Layer 2 of a small transformer language model trained on English Wikipedia (13 layers, counted from 0, width 64).
In attention head 0, each number of a token's query is one row of weights dot the token's vector x. The head spreads its attention over the tokens so far by the softmax of query dot key.

Query weights of the head. A number n stands for n times 0.00057.
q0: -63 66 88 -172 -66 142 104 -18 116 224 15 -138 81 -113 -24 -35 3 75 39 -8 -49 -65 47 -88 160 171 -52 2 68 -21 -217 -216 -95 -66 -48 -170 -177 168 -12 162 -157 80 14 92 -81 140 -44 -43 -212 32 179 364 37 -30 -38 -12 37 -1 -121 222 132 8 -144 200
q1: 101 164 128 -74 -108 -30 206 50 226 229 -209 176 -58 160 -3 -141 -23 21 -129 -14 -232 -111 8 89 -19 -264 -258 49 183 109 -130 -178 -90 -8 -172 128 -225 -8 -28 -120 -87 -6 -203 -14 18 0 200 -123 9 136 78 -56 -25 -66 -129 40 114 -169 -30 160 211 146 223 88
q2: 158 131 183 291 -134 17 44 14 224 172 13 14 -121 32 -69 -146 52 -217 -229 112 -255 -66 -130 -82 35 -433 -344 -33 192 -41 -118 41 12 -64 -118 274 -90 -141 192 -111 59 185 -55 -33 132 -10 2 146 265 78 -11 -9 250 -15 -76 36 262 -178 202 -33 185 116 157 -132
q3: 82 136 110 121 116 -171 97 1 -74 -104 -6 66 -167 46 -72 -225 -162 -266 -88 99 -270 76 -33 -18 40 -402 -178 -32 81 38 -149 53 -21 -121 -6 205 53 -137 -9 -194 225 144 -123 5 175 98 85 -189 94 168 14 -252 211 100 -11 12 277 -38 236 -121 138 -52 20 -126
q4: 14 -43 -235 118 135 23 -283 36 -242 -37 11 -133 -92 240 -54 255 -73 12 280 -160 -8 6 133 -113 86 172 258 49 232 142 351 0 49 -19 54 -293 256 -25 -185 91 152 -80 236 -140 -17 258 -12 -16 -96 -167 -131 143 -52 87 251 72 -332 1 133 125 -293 -83 -172 -425
q5: 1 269 240 223 -41 -64 174 43 8 107 -210 107 -28 -237 -100 -373 30 -175 -214 131 -280 40 48 12 138 -333 -347 -126 -37 -192 -205 -9 72 -62 -4 169 -172 76 10 37 136 129 -170 -49 59 -10 86 -170 241 41 150 -239 22 128 -24 -88 207 -15 34 -71 64 -58 170 146
q6: -62 -279 -63 -62 -163 61 -181 22 -179 -319 -25 -103 179 9 -98 -55 -43 71 242 5 195 -57 93 -54 16 -54 -117 -19 -186 35 260 95 157 12 313 49 129 195 66 -166 67 10 32 45 -40 29 47 -55 43 75 -138 -149 -58 96 39 193 96 73 2 72 -139 -106 -64 41
q7: -139 -230 -173 -30 -117 126 -20 -67 -233 -83 87 -139 132 -94 25 6 14 258 5 100 348 3 40 -65 -100 209 4 0 -158 200 42 46 47 224 166 -214 -91 168 32 131 48 -154 54 -35 0 11 -156 -41 -59 -115 95 22 -316 61 41 23 -77 218 -166 -84 -121 26 -22 13
q8: 83 236 212 95 2 103 104 29 273 -51 19 153 -35 25 102 -346 -14 73 -237 41 -363 57 -259 89 -60 -88 -285 36 -15 -60 -174 18 -167 32 -83 163 -147 -132 113 -167 44 215 -167 -49 75 -91 273 101 134 41 10 -169 55 43 -147 -14 80 46 138 -108 163 -48 190 43
q9: 168 117 46 208 13 -108 -231 76 96 -160 4 40 -150 6 171 -182 -88 -145 -110 -40 -89 52 -67 41 -20 -166 -158 97 -20 14 -111 189 -135 -107 36 36 210 -82 -21 -195 204 239 27 -12 -33 -106 36 -206 60 14 -143 -243 -5 -66 158 2 163 -60 157 -87 22 6 -15 -173
q10: 1 13 -41 186 -63 2 -181 85 -310 -31 -3 -25 40 -212 162 -19 36 -81 -61 -162 -38 134 -99 -63 -39 -301 -69 37 -83 -3 20 211 -31 -59 103 -92 123 -84 -80 -90 19 122 9 -349 123 -202 1 -226 78 -108 -33 -79 -214 20 109 -89 302 166 137 -3 -15 50 -169 -55
q11: 138 11 -9 103 -25 -107 -12 -17 -34 -132 -76 95 -53 -41 68 -122 99 -83 -164 -186 -89 125 -4 69 18 -322 -128 -175 13 -44 55 137 15 -36 -15 21 174 85 -115 -215 197 96 -4 -77 138 -180 21 -149 248 25 34 -136 127 9 72 -122 274 81 192 -9 -3 -42 118 -38
q12: 117 94 26 204 118 -21 -97 98 -44 -21 -27 60 -47 63 -132 -237 93 -244 -105 -66 -239 31 -131 -25 29 -342 -138 38 -46 3 74 185 29 36 177 269 38 -86 -103 -152 135 252 84 -73 111 -11 105 48 332 -76 -85 -203 122 104 34 87 125 129 93 47 153 -25 73 25
q13: -79 -112 -99 -174 -20 -20 -41 -82 25 20 -65 -175 58 166 -21 177 -131 8 168 29 95 -130 95 -1 -81 119 117 105 -195 227 191 -98 31 -10 102 -80 -2 49 -65 142 -236 -56 -55 58 -22 57 39 125 -93 17 -97 20 -78 -119 119 11 -161 -82 -162 -119 -80 68 53 -106
q14: 161 229 138 232 -3 -9 97 108 119 -3 44 70 77 -11 16 -201 80 -280 -101 -92 -257 115 -51 1 153 -214 -147 -24 130 -71 -84 47 150 -179 -34 273 -43 -112 7 -15 150 160 -39 -79 60 -124 100 -155 301 59 63 -297 -24 82 46 137 174 19 101 176 -23 130 235 -132
q15: -88 -117 -151 -43 91 13 -153 -89 -46 -24 164 65 41 -88 -55 157 -50 190 125 -37 243 55 -44 -121 -52 222 258 -11 -107 -3 111 -18 -16 87 -23 -128 76 -195 -124 121 -80 13 218 -8 -128 -36 -146 -17 -189 -107 -148 32 -125 -131 166 146 -286 -25 -33 -33 -183 -151 -126 -66
q16: 156 154 118 163 -27 95 91 48 105 151 13 111 -87 -42 -147 -205 109 -270 -343 91 -215 76 -100 147 154 -360 -251 -178 142 -45 -263 21 -67 -144 -35 139 -173 -126 -70 -79 134 143 -201 -5 8 32 41 -26 33 54 82 24 133 136 -113 -10 330 -77 20 -101 121 92 194 203
q17: -62 87 -79 106 57 -133 -80 -57 91 40 114 -28 -51 262 -1 68 -157 95 10 -100 53 6 38 142 -27 272 284 -16 262 9 67 1 43 -167 -111 -98 7 -116 -109 150 15 56 23 238 11 13 -106 -2 -161 -114 70 1 -111 114 -13 99 -156 -198 -69 102 -232 -173 156 -24
q18: -7 81 132 183 24 25 -27 151 -119 225 -57 92 -18 57 -32 -279 8 -240 -74 -61 -212 183 80 61 71 -355 -308 -151 111 -193 -245 28 85 -100 -45 272 83 -73 -14 2 -34 -59 -79 -190 -4 -12 49 -117 227 73 15 -84 133 51 87 -248 278 -103 225 -47 26 -22 115 -131
q19: -87 148 100 -112 -16 -92 175 -41 355 102 -212 122 17 141 -44 -195 -85 -37 -310 120 -191 -18 -142 190 65 -2 -215 62 17 97 -157 -139 -103 112 112 77 -224 112 80 64 48 -42 -70 149 -77 -18 99 24 29 -56 39 -36 -64 -54 -164 -79 74 69 -108 -6 87 -137 89 114
q20: -113 -288 -170 -215 3 33 6 -119 -79 -25 75 -165 3 -68 -8 259 133 60 100 -41 81 -258 151 -40 -98 423 205 155 -170 205 201 -153 -74 149 117 -182 -161 151 -106 26 -40 -54 72 104 -193 81 -77 193 -202 -63 28 333 -216 -37 -106 -15 -250 94 -208 94 -166 -130 -179 128
q21: 75 38 59 1 42 -69 53 91 116 127 -30 115 58 -32 -96 -225 95 -165 -139 47 -19 -2 195 131 72 -113 -149 -13 -40 -162 -204 76 -102 12 6 186 -35 56 -58 34 100 163 -138 -42 -93 -92 36 52 195 3 25 -137 -19 -91 -149 -70 47 10 87 66 141 206 71 28
q22: -130 -172 -213 -32 14 -70 -152 -53 -66 -138 130 -185 -2 28 149 125 -26 139 339 -85 104 -160 86 -37 -33 244 185 51 -84 6 136 -114 -50 90 80 -345 120 -74 -82 96 -141 23 111 -25 -65 -9 -21 92 -28 -26 -25 134 -275 87 53 30 -212 53 -175 -83 -246 -67 -101 -205
q23: 19 252 -55 143 49 135 -25 228 98 177 -42 145 8 -122 -43 -190 22 -153 -181 35 -37 137 83 59 99 -343 -223 -63 -60 -102 -209 138 60 -137 -125 183 117 -29 8 -74 176 265 -38 -195 103 -39 21 -37 148 25 34 -130 211 58 51 91 420 74 245 -57 245 -38 163 167
q24: 79 121 -72 270 -52 132 -147 94 -120 129 -100 167 71 -29 -72 -251 91 -230 -45 -11 -86 212 -11 -13 38 -314 -293 68 -88 -153 -57 172 135 -64 122 192 200 -38 23 -87 17 -21 -42 -180 109 -95 81 -137 209 -48 -130 -169 -69 162 -10 -86 341 1 105 -112 -74 -62 -39 22
q25: 135 19 73 266 -26 24 174 195 73 239 6 59 -4 -7 84 -127 127 -212 -167 52 -91 68 -24 -109 59 -284 -247 -8 -59 -58 -282 88 81 29 -60 341 87 -49 32 -136 4 153 53 -57 44 -115 7 -133 299 -58 175 -189 -22 101 -96 60 340 -43 83 -64 110 -8 176 110
q26: 198 143 52 100 192 -191 207 216 111 212 -128 185 -2 75 -66 -130 304 -170 -193 50 -113 127 -115 149 128 -261 -164 -16 28 -82 -316 -3 197 33 -133 188 -125 -217 -53 96 84 -8 -156 -119 -23 11 188 -15 208 13 59 -139 128 41 -122 -185 36 -103 28 87 55 67 93 -65
q27: -13 173 133 207 68 -27 152 255 221 203 -22 83 -1 18 31 -121 16 -184 -25 25 -43 13 -39 145 -65 -107 -25 -98 132 -134 -199 -65 135 25 -7 206 -72 -97 -124 -117 43 65 -152 -125 22 -143 109 -98 44 153 -21 -8 91 -145 -111 219 -42 -147 -31 -64 12 30 178 134
q28: -72 -235 -221 -42 75 101 66 14 -196 -142 -20 -26 171 59 70 292 72 115 198 25 303 -50 104 -6 -19 239 200 134 -70 94 201 -19 23 242 5 -170 97 129 -17 128 -71 -95 134 -63 -129 30 -163 185 -55 -47 -74 239 -156 -212 139 -112 -303 179 -114 55 -76 -99 -224 -7
q29: -189 -155 -69 -178 -135 -123 69 -237 145 -203 -79 -53 -5 -15 30 254 6 71 -5 73 172 -155 3 96 -167 476 78 168 -4 66 -16 -263 7 -54 33 -183 -106 81 -20 22 -157 -9 -82 236 -118 17 2 22 -136 -17 109 235 -55 -54 -200 -24 -149 88 -86 -74 43 50 -17 4
q30: -23 5 77 -28 -93 1 214 -115 275 108 41 -27 -39 -42 90 -145 29 149 -222 -60 -249 -47 -41 -176 58 -40 -176 -20 122 -20 -37 -81 -170 115 -135 -17 -181 68 147 86 6 26 -92 313 -98 2 -46 -82 -6 79 144 148 15 45 -126 -175 20 31 -105 156 162 33 91 271
q31: -31 -135 -114 75 -88 -133 -118 -75 -88 -139 0 -14 8 -11 -29 6 -60 166 93 -121 79 65 -141 -112 -6 4 165 110 70 43 90 -18 -106 287 95 -263 127 132 36 -20 42 5 182 -129 -7 34 32 -19 -10 31 0 56 -12 201 90 28 -120 134 -60 73 -186 17 -48 -150

Each question shows a short text with each token's key, already scaled and adjusted for position as the last token sees it. A number n stands for n times 0.00083.

Then comes the last token's vector x. A number n stands for n times 0.008.

0 "s": 155 -83 -221 -171 91 -91 44 98 -266 -192 -215 -327 -243 190 -172 113 -230 68 -5 -89 150 -165 193 -233 -39 -97 -99 -197 143 355 1 117
1 " Rose": 208 36 -117 -60 99 -16 -67 -78 -154 -206 -250 -270 -252 152 -75 56 -137 127 -28 -70 50 -115 102 -166 -34 -174 -52 -210 51 374 41 67
2 " that": 252 -2 -147 -139 160 -147 -48 -2 -265 -216 -193 -262 -337 224 -145 144 -183 199 -93 -143 112 -212 211 -231 -57 -188 -154 -242 150 302 26 152
3 " Ch": 178 2 -92 -101 152 -55 -122 -25 -200 -165 -305 -217 -221 193 -20 115 -144 179 3 -40 52 -128 158 -119 70 -136 2 -149 92 305 17 121
4 "uck": 187 79 -67 -31 91 -29 -78 -127 -125 -168 -301 -231 -266 160 -31 41 -115 164 -23 -122 25 -98 27 -111 -35 -147 -107 -178 -7 386 46 41
5 " used": 164 -23 -93 -107 147 -188 -156 -83 -200 -168 -262 -205 -350 177 -77 150 -151 221 17 -221 4 -169 136 -118 -64 -164 -79 -108 17 269 4 31
6 " her": 219 19 -101 -66 83 -40 -60 -74 -188 -190 -275 -317 -352 216 -55 36 -163 171 -32 -137 43 -160 160 -139 -126 -166 -141 -199 70 389 -25 100
x: -74 -239 136 -284 -16 13 142 -6 -19 96 -107 31 -84 37 55 76 -24 163 42 -140 -63 -11 82 166 -9 309 149 10 14 -139 147 -107 143 -39 62 -100 -205 160 101 -208 -52 -102 17 -27 -232 25 21 -70 -56 -22 127 124 37 87 -79 -36 -140 113 -238 178 -9 -13 27 30
Which token does the last token look at most, and with what share of its attention? 2 " that", with about 40%

0 "ot": 174 -49 -205 -131 61 -68 30 84 -218 -213 -228 -316 -265 184 -176 93 -215 71 17 -72 126 -133 150 -199 -29 -81 -83 -177 118 362 26 78
1 " had": 208 -75 -165 -162 142 -172 -21 61 -217 -206 -205 -220 -315 216 -141 157 -231 202 -91 -184 136 -183 207 -174 -51 -150 -161 -173 152 288 23 119
2 " previously": 223 -3 -78 -96 120 -109 -136 -20 -156 -149 -206 -169 -314 167 -41 112 -146 234 -74 -164 30 -190 148 -72 11 -109 -129 -130 46 322 78 76
3 " had": 208 -69 -153 -143 157 -184 -38 37 -229 -202 -229 -220 -332 217 -126 160 -234 247 -99 -205 127 -178 216 -177 -91 -162 -170 -165 137 288 12 122
4 " ": 84 -98 -146 -142 154 -105 -76 78 -279 -131 -277 -304 -300 213 -108 128 -158 233 -26 -194 139 -182 195 -206 -69 -126 -81 -192 72 241 -59 116
5 "sexual": 134 111 -71 -32 21 -2 -84 -102 -134 -126 -281 -306 -282 200 57 77 -78 294 -96 -99 11 -210 85 -156 -99 -59 -134 -155 -69 422 66 88
6 " relations": 193 30 -71 -77 91 -32 -129 -144 -200 -168 -290 -307 -265 130 3 96 -44 258 -11 -145 3 -275 82 -187 -74 -60 -42 -155 -80 375 71 70
x: -201 -139 112 -267 31 49 229 -125 -20 9 -43 54 -1 24 12 6 124 -57 42 -131 13 22 108 86 -39 390 172 42 -30 -46 75 -331 -12 13 113 -39 -70 152 -98 -381 2 -72 46 57 -101 -37 26 -69 -172 1 166 158 8 102 -166 41 -50 48 -143 201 -101 -21 -31 41
Which token does the last token look at most? 3 " had"

0 "bass": 200 -46 -179 -159 48 -69 32 63 -209 -232 -252 -327 -254 189 -167 80 -206 54 -3 -81 146 -145 140 -201 -18 -87 -60 -169 124 370 33 79
1 "y": 178 7 -112 -103 63 -53 -85 -26 -182 -158 -179 -292 -228 153 -63 84 -99 135 0 -52 71 -116 146 -153 8 -46 -62 -180 75 295 48 68
2 " workers": 275 62 -82 -29 46 -61 -88 -100 -191 -167 -280 -289 -278 117 -80 46 -80 183 24 -79 4 -179 83 -132 -62 -55 -26 -99 -45 373 73 60
3 ".": 153 8 -107 -91 116 -102 -7 -32 -162 -177 -302 -275 -280 249 -121 86 -169 182 -68 -136 132 -195 154 -221 -73 -134 -162 -216 40 345 -14 115
4 " He": 196 -46 -99 -110 147 -76 -75 -22 -213 -195 -248 -230 -254 197 -105 87 -170 170 -74 -138 82 -140 184 -123 -73 -172 -93 -204 131 288 -3 99
5 " told": 241 -3 -127 -126 86 -74 -33 -46 -208 -218 -300 -250 -385 215 -91 127 -188 207 -44 -137 50 -215 117 -200 -90 -171 -171 -213 68 425 68 90
6 " B": 252 47 -88 -41 69 -38 -80 -5 -227 -164 -377 -306 -302 206 -68 23 -174 181 37 -59 46 -116 123 -130 -65 -158 -15 -146 6 346 53 96
x: -25 -308 101 -202 41 -59 279 -74 58 -16 -168 -33 -22 70 -6 22 85 -14 150 -3 -33 16 93 121 -180 303 155 19 34 -62 89 -278 140 27 -47 -208 -331 160 12 -119 27 -39 -22 26 -151 -175 13 68 -133 -55 49 128 -9 65 33 -34 -15 101 -185 199 -16 12 9 78
Which two tokens does the last token look at most, in order? 5 " told", 0 "bass"

0 "out": 190 -44 -199 -125 64 -54 40 67 -248 -185 -216 -321 -272 181 -153 83 -211 80 9 -65 109 -162 162 -219 -37 -92 -114 -198 119 379 41 127
1 ",": 136 -80 -188 -172 179 -121 -35 16 -255 -154 -196 -228 -238 180 -113 159 -164 157 -56 -148 122 -189 190 -181 -10 -118 -111 -214 128 304 -47 149
2 " where": 222 -15 -118 -107 137 -130 -55 -45 -245 -215 -257 -272 -312 253 -124 159 -155 232 -71 -131 86 -206 173 -205 -59 -159 -114 -210 133 321 18 144
3 " the": 138 -32 -179 -123 181 -129 -62 44 -280 -157 -212 -291 -298 219 -70 156 -213 216 -77 -198 79 -182 226 -245 -84 -171 -153 -212 145 302 -40 144
4 " gang": 305 149 29 -6 46 71 -114 -194 -154 -165 -281 -279 -273 136 33 -27 15 228 -24 -83 -42 -165 37 -117 -69 -116 -64 -191 -93 429 150 68
5 " is": 153 -108 -198 -192 220 -222 -61 36 -285 -163 -188 -192 -329 187 -117 162 -221 263 -76 -254 130 -199 222 -155 -69 -175 -193 -179 162 266 -83 152
6 " hold": 222 45 -86 -33 50 -48 -71 -73 -215 -175 -311 -207 -369 184 -70 54 -88 268 -13 -97 -10 -235 16 -86 -37 -127 -176 -120 -4 355 75 85
x: -56 -189 64 -285 12 41 233 -79 46 119 -145 44 19 66 51 31 2 63 88 -130 4 -98 52 63 17 365 197 57 -50 -32 156 -168 -14 -63 120 -82 -365 102 -43 -301 -9 -71 -70 -26 -28 -56 -61 -101 -31 0 137 153 63 72 -12 -24 -172 45 -132 297 -127 36 -67 42
Which token does the last token look at most, and with what share of its attention? 5 " is", with about 20%

0 ".": 158 -74 -230 -177 123 -110 75 107 -254 -215 -247 -342 -271 230 -202 127 -271 90 -66 -115 199 -183 225 -274 -102 -139 -146 -226 147 372 -13 127
1 " According": 183 -41 -182 -130 106 -108 -51 31 -184 -232 -257 -301 -335 235 -125 146 -225 180 -67 -106 97 -211 178 -215 -60 -157 -145 -219 109 391 34 103
2 " to": 147 -141 -169 -163 156 -122 -97 24 -272 -166 -198 -252 -340 181 -148 152 -160 173 -20 -181 96 -180 202 -157 -58 -116 -119 -189 110 250 -13 103
3 " the": 139 -25 -176 -124 169 -120 -60 60 -271 -158 -211 -305 -311 224 -76 162 -221 218 -83 -185 87 -186 241 -256 -80 -159 -169 -225 136 316 -36 150
4 " film": 231 45 -116 -63 111 -36 -64 -80 -131 -203 -284 -283 -323 154 -27 101 -143 222 -38 -174 49 -243 65 -156 -45 -93 -107 -202 -14 432 48 51
5 " review": 173 103 -86 -15 111 -21 -41 -147 -192 -173 -343 -248 -305 215 -31 88 -130 243 -50 -73 -3 -274 52 -202 -27 -159 -101 -202 0 450 43 63
6 " in": 91 -91 -160 -128 184 -119 -42 -5 -265 -146 -269 -271 -297 210 -92 151 -225 220 -32 -209 71 -216 198 -178 -64 -164 -132 -215 72 334 -79 143
x: -104 -128 112 -260 19 -16 191 -65 -14 54 -83 -64 -4 2 103 69 78 7 137 -79 6 7 58 133 -73 339 176 -21 -89 -88 94 -333 123 8 85 -104 -237 114 -3 -284 83 -108 18 -70 -149 77 -79 -77 -110 66 160 168 47 43 -26 -47 -94 56 -251 307 -51 20 21 0
Which token does the last token look at most, and with what share of its attention? 0 ".", with about 40%

0 "lia": 172 -59 -204 -168 79 -58 37 102 -227 -207 -184 -297 -238 162 -163 97 -205 70 -4 -90 144 -166 158 -219 -26 -79 -85 -216 117 368 41 100
1 " by": 126 -108 -219 -200 153 -133 -61 84 -227 -220 -222 -236 -285 209 -118 211 -219 145 -75 -185 149 -167 166 -188 24 -132 -100 -174 162 300 -11 80
2 " making": 216 -43 -101 -120 119 -80 -86 -40 -220 -186 -250 -219 -363 172 -91 122 -124 222 -32 -155 52 -234 95 -152 -28 -112 -123 -171 53 341 78 109
3 " his": 194 6 -112 -125 120 -71 -42 0 -233 -181 -254 -295 -297 228 -60 83 -206 136 -71 -161 73 -176 202 -165 -115 -178 -121 -191 98 347 -8 102
4 " test": 211 119 -61 -19 89 -19 -113 -63 -191 -165 -344 -264 -292 209 11 74 -103 242 14 -108 0 -214 46 -95 -6 -90 -35 -87 -43 355 90 35
5 "ic": 43 55 -97 -51 128 -52 -126 -90 -196 -101 -268 -306 -161 174 41 128 -90 254 -3 -94 11 -161 113 -172 7 -36 -8 -152 1 341 -3 83
6 "les": 148 17 -123 -60 106 -8 -124 -82 -196 -151 -289 -292 -300 153 -61 83 -94 211 -9 -113 51 -165 91 -149 -59 -44 -47 -154 -50 408 28 56
x: -217 -154 92 -242 28 59 243 -60 39 49 -124 31 68 23 -43 40 75 76 61 -40 13 -5 104 160 -80 282 246 29 25 -88 52 -225 0 -6 30 -81 -149 130 -62 -241 13 -89 25 -11 -79 -118 -91 -109 -21 -18 181 122 14 78 -173 -86 -126 175 -326 126 -14 27 23 52
Which token does the last token look at most? 1 " by"

0 "nan": 172 -80 -222 -179 93 -71 33 94 -221 -210 -182 -298 -249 156 -163 94 -211 64 -14 -112 157 -155 162 -206 -43 -86 -107 -210 133 344 4 101
1 " University": 140 72 -77 -21 63 12 -88 -104 -120 -136 -256 -246 -181 137 -47 37 -65 169 9 -33 -22 -215 76 -134 -1 -82 -36 -170 -85 378 76 41
2 ",": 120 -83 -164 -172 180 -123 -49 -1 -240 -141 -174 -216 -238 170 -119 156 -141 157 -54 -154 111 -204 186 -166 7 -106 -114 -224 106 281 -57 143
3 " graduating": 174 59 -103 -25 57 -95 -111 -123 -177 -153 -267 -223 -332 172 -66 53 -95 251 -6 -134 -34 -215 84 -115 -147 -154 -121 -136 -55 357 44 42
4 " with": 102 -87 -201 -128 156 -143 -64 27 -236 -190 -222 -229 -309 214 -99 192 -196 221 -66 -174 71 -180 160 -162 -33 -151 -125 -155 137 281 -9 98
5 " a": 143 -43 -153 -154 149 -140 -105 19 -293 -160 -216 -296 -341 207 -92 126 -159 223 -21 -197 71 -197 220 -219 -97 -152 -111 -190 118 275 -51 113
6 " literature": 168 88 -96 -23 79 -56 -160 -127 -182 -139 -270 -313 -303 143 3 114 -77 271 -2 -134 -31 -256 117 -160 -69 -53 -54 -158 -92 408 46 55
x: -136 -131 164 -270 -9 59 220 -105 -6 -1 -84 68 -3 26 27 117 20 -18 44 -85 -79 -77 66 159 -86 447 169 103 -4 -52 75 -222 35 12 115 -32 -99 158 -80 -299 -28 -97 -14 -62 -150 -70 -60 -64 -153 34 206 115 -27 183 -134 -25 -77 94 -166 217 -29 -12 33 48
Which token does the last token look at most? 0 "nan"

0 "s": 155 -83 -221 -171 91 -91 44 98 -266 -192 -215 -327 -243 190 -172 113 -230 68 -5 -89 150 -165 193 -233 -39 -97 -99 -197 143 355 1 117
1 ",": 126 -94 -196 -195 192 -130 -29 28 -259 -157 -177 -219 -240 177 -118 175 -168 153 -71 -162 137 -202 194 -186 -8 -125 -117 -226 136 295 -53 150
2 " Shi": 232 36 -67 -102 85 -47 -92 -60 -154 -194 -244 -275 -241 174 -3 63 -99 170 8 -41 52 -136 136 -166 -10 -102 -7 -159 104 294 22 105
3 " wrote": 181 -29 -158 -144 117 -126 -34 -32 -224 -227 -279 -282 -372 232 -126 157 -212 192 -41 -149 76 -247 161 -236 -69 -185 -145 -229 89 396 18 78
4 " plays": 184 -53 -173 -85 146 -136 -110 -53 -199 -192 -242 -218 -350 187 -66 121 -170 241 -31 -174 32 -185 118 -96 -42 -158 -120 -138 82 349 17 88
5 " and": 127 -102 -178 -150 194 -156 -61 16 -243 -167 -173 -248 -283 192 -100 189 -183 232 -102 -204 122 -188 229 -167 -76 -114 -144 -206 144 238 -58 143
6 " opera": 150 64 -88 -65 144 -26 -111 -107 -156 -182 -315 -290 -231 177 54 137 -124 265 -35 -162 9 -220 92 -161 -25 -91 20 -159 -26 429 50 52
x: -146 -118 154 -276 -21 40 234 -246 -32 -9 20 104 9 8 -8 -43 75 -65 77 -69 -23 -52 92 240 30 435 127 58 -15 -59 123 -316 98 66 36 -59 -50 168 -49 -256 -7 -92 26 -58 -110 -86 -20 -106 -171 82 167 84 15 136 -73 -81 -157 59 -183 174 -13 3 -23 49
Which token does the last token look at most, and with what share of its attention? 3 " wrote", with about 30%

0 " goals": 177 -69 -240 -150 108 -93 38 95 -277 -203 -214 -327 -258 190 -142 101 -239 105 -28 -104 135 -181 188 -221 -64 -105 -79 -157 151 358 13 113
1 " in": 103 -110 -210 -154 161 -129 -16 48 -276 -164 -228 -264 -273 210 -102 143 -235 181 -40 -186 91 -205 189 -181 -56 -168 -125 -195 135 327 -47 142
2 " the": 136 -51 -210 -148 190 -153 -34 69 -296 -163 -191 -291 -300 228 -74 160 -246 217 -117 -214 100 -199 236 -261 -120 -198 -176 -218 181 313 -37 157
3 " last": 240 68 -99 -26 103 -38 -83 -41 -189 -144 -265 -212 -337 175 12 57 -157 284 -74 -159 -5 -214 109 -99 -64 -170 -189 -168 0 405 103 110
4 " two": 211 44 -147 -81 105 -97 -69 24 -227 -158 -263 -296 -328 213 -3 149 -200 293 -140 -167 40 -197 187 -217 -108 -168 -183 -170 54 409 117 108
5 " home": 254 70 -38 -5 61 14 -109 -147 -164 -175 -318 -298 -374 161 -50 5 -64 240 -26 -102 -15 -193 82 -158 -121 -157 -118 -171 -77 427 103 87
6 "-": 65 -70 -200 -133 226 -128 -49 83 -270 -151 -220 -276 -255 218 -57 160 -193 264 -108 -168 125 -191 205 -248 -65 -158 -144 -238 129 297 -16 157
x: -141 -215 117 -197 10 -40 360 -117 0 64 -107 -63 -21 -14 62 44 31 13 165 -30 43 -70 64 232 10 216 339 33 -92 -86 26 -231 90 129 11 -114 -137 132 -31 -155 56 -103 -39 27 -29 5 -55 -184 -133 -32 210 85 -47 66 -40 -20 -105 38 -250 70 -4 40 -46 59
Which two tokens does the last token look at most, in order? 2 " the", 0 " goals"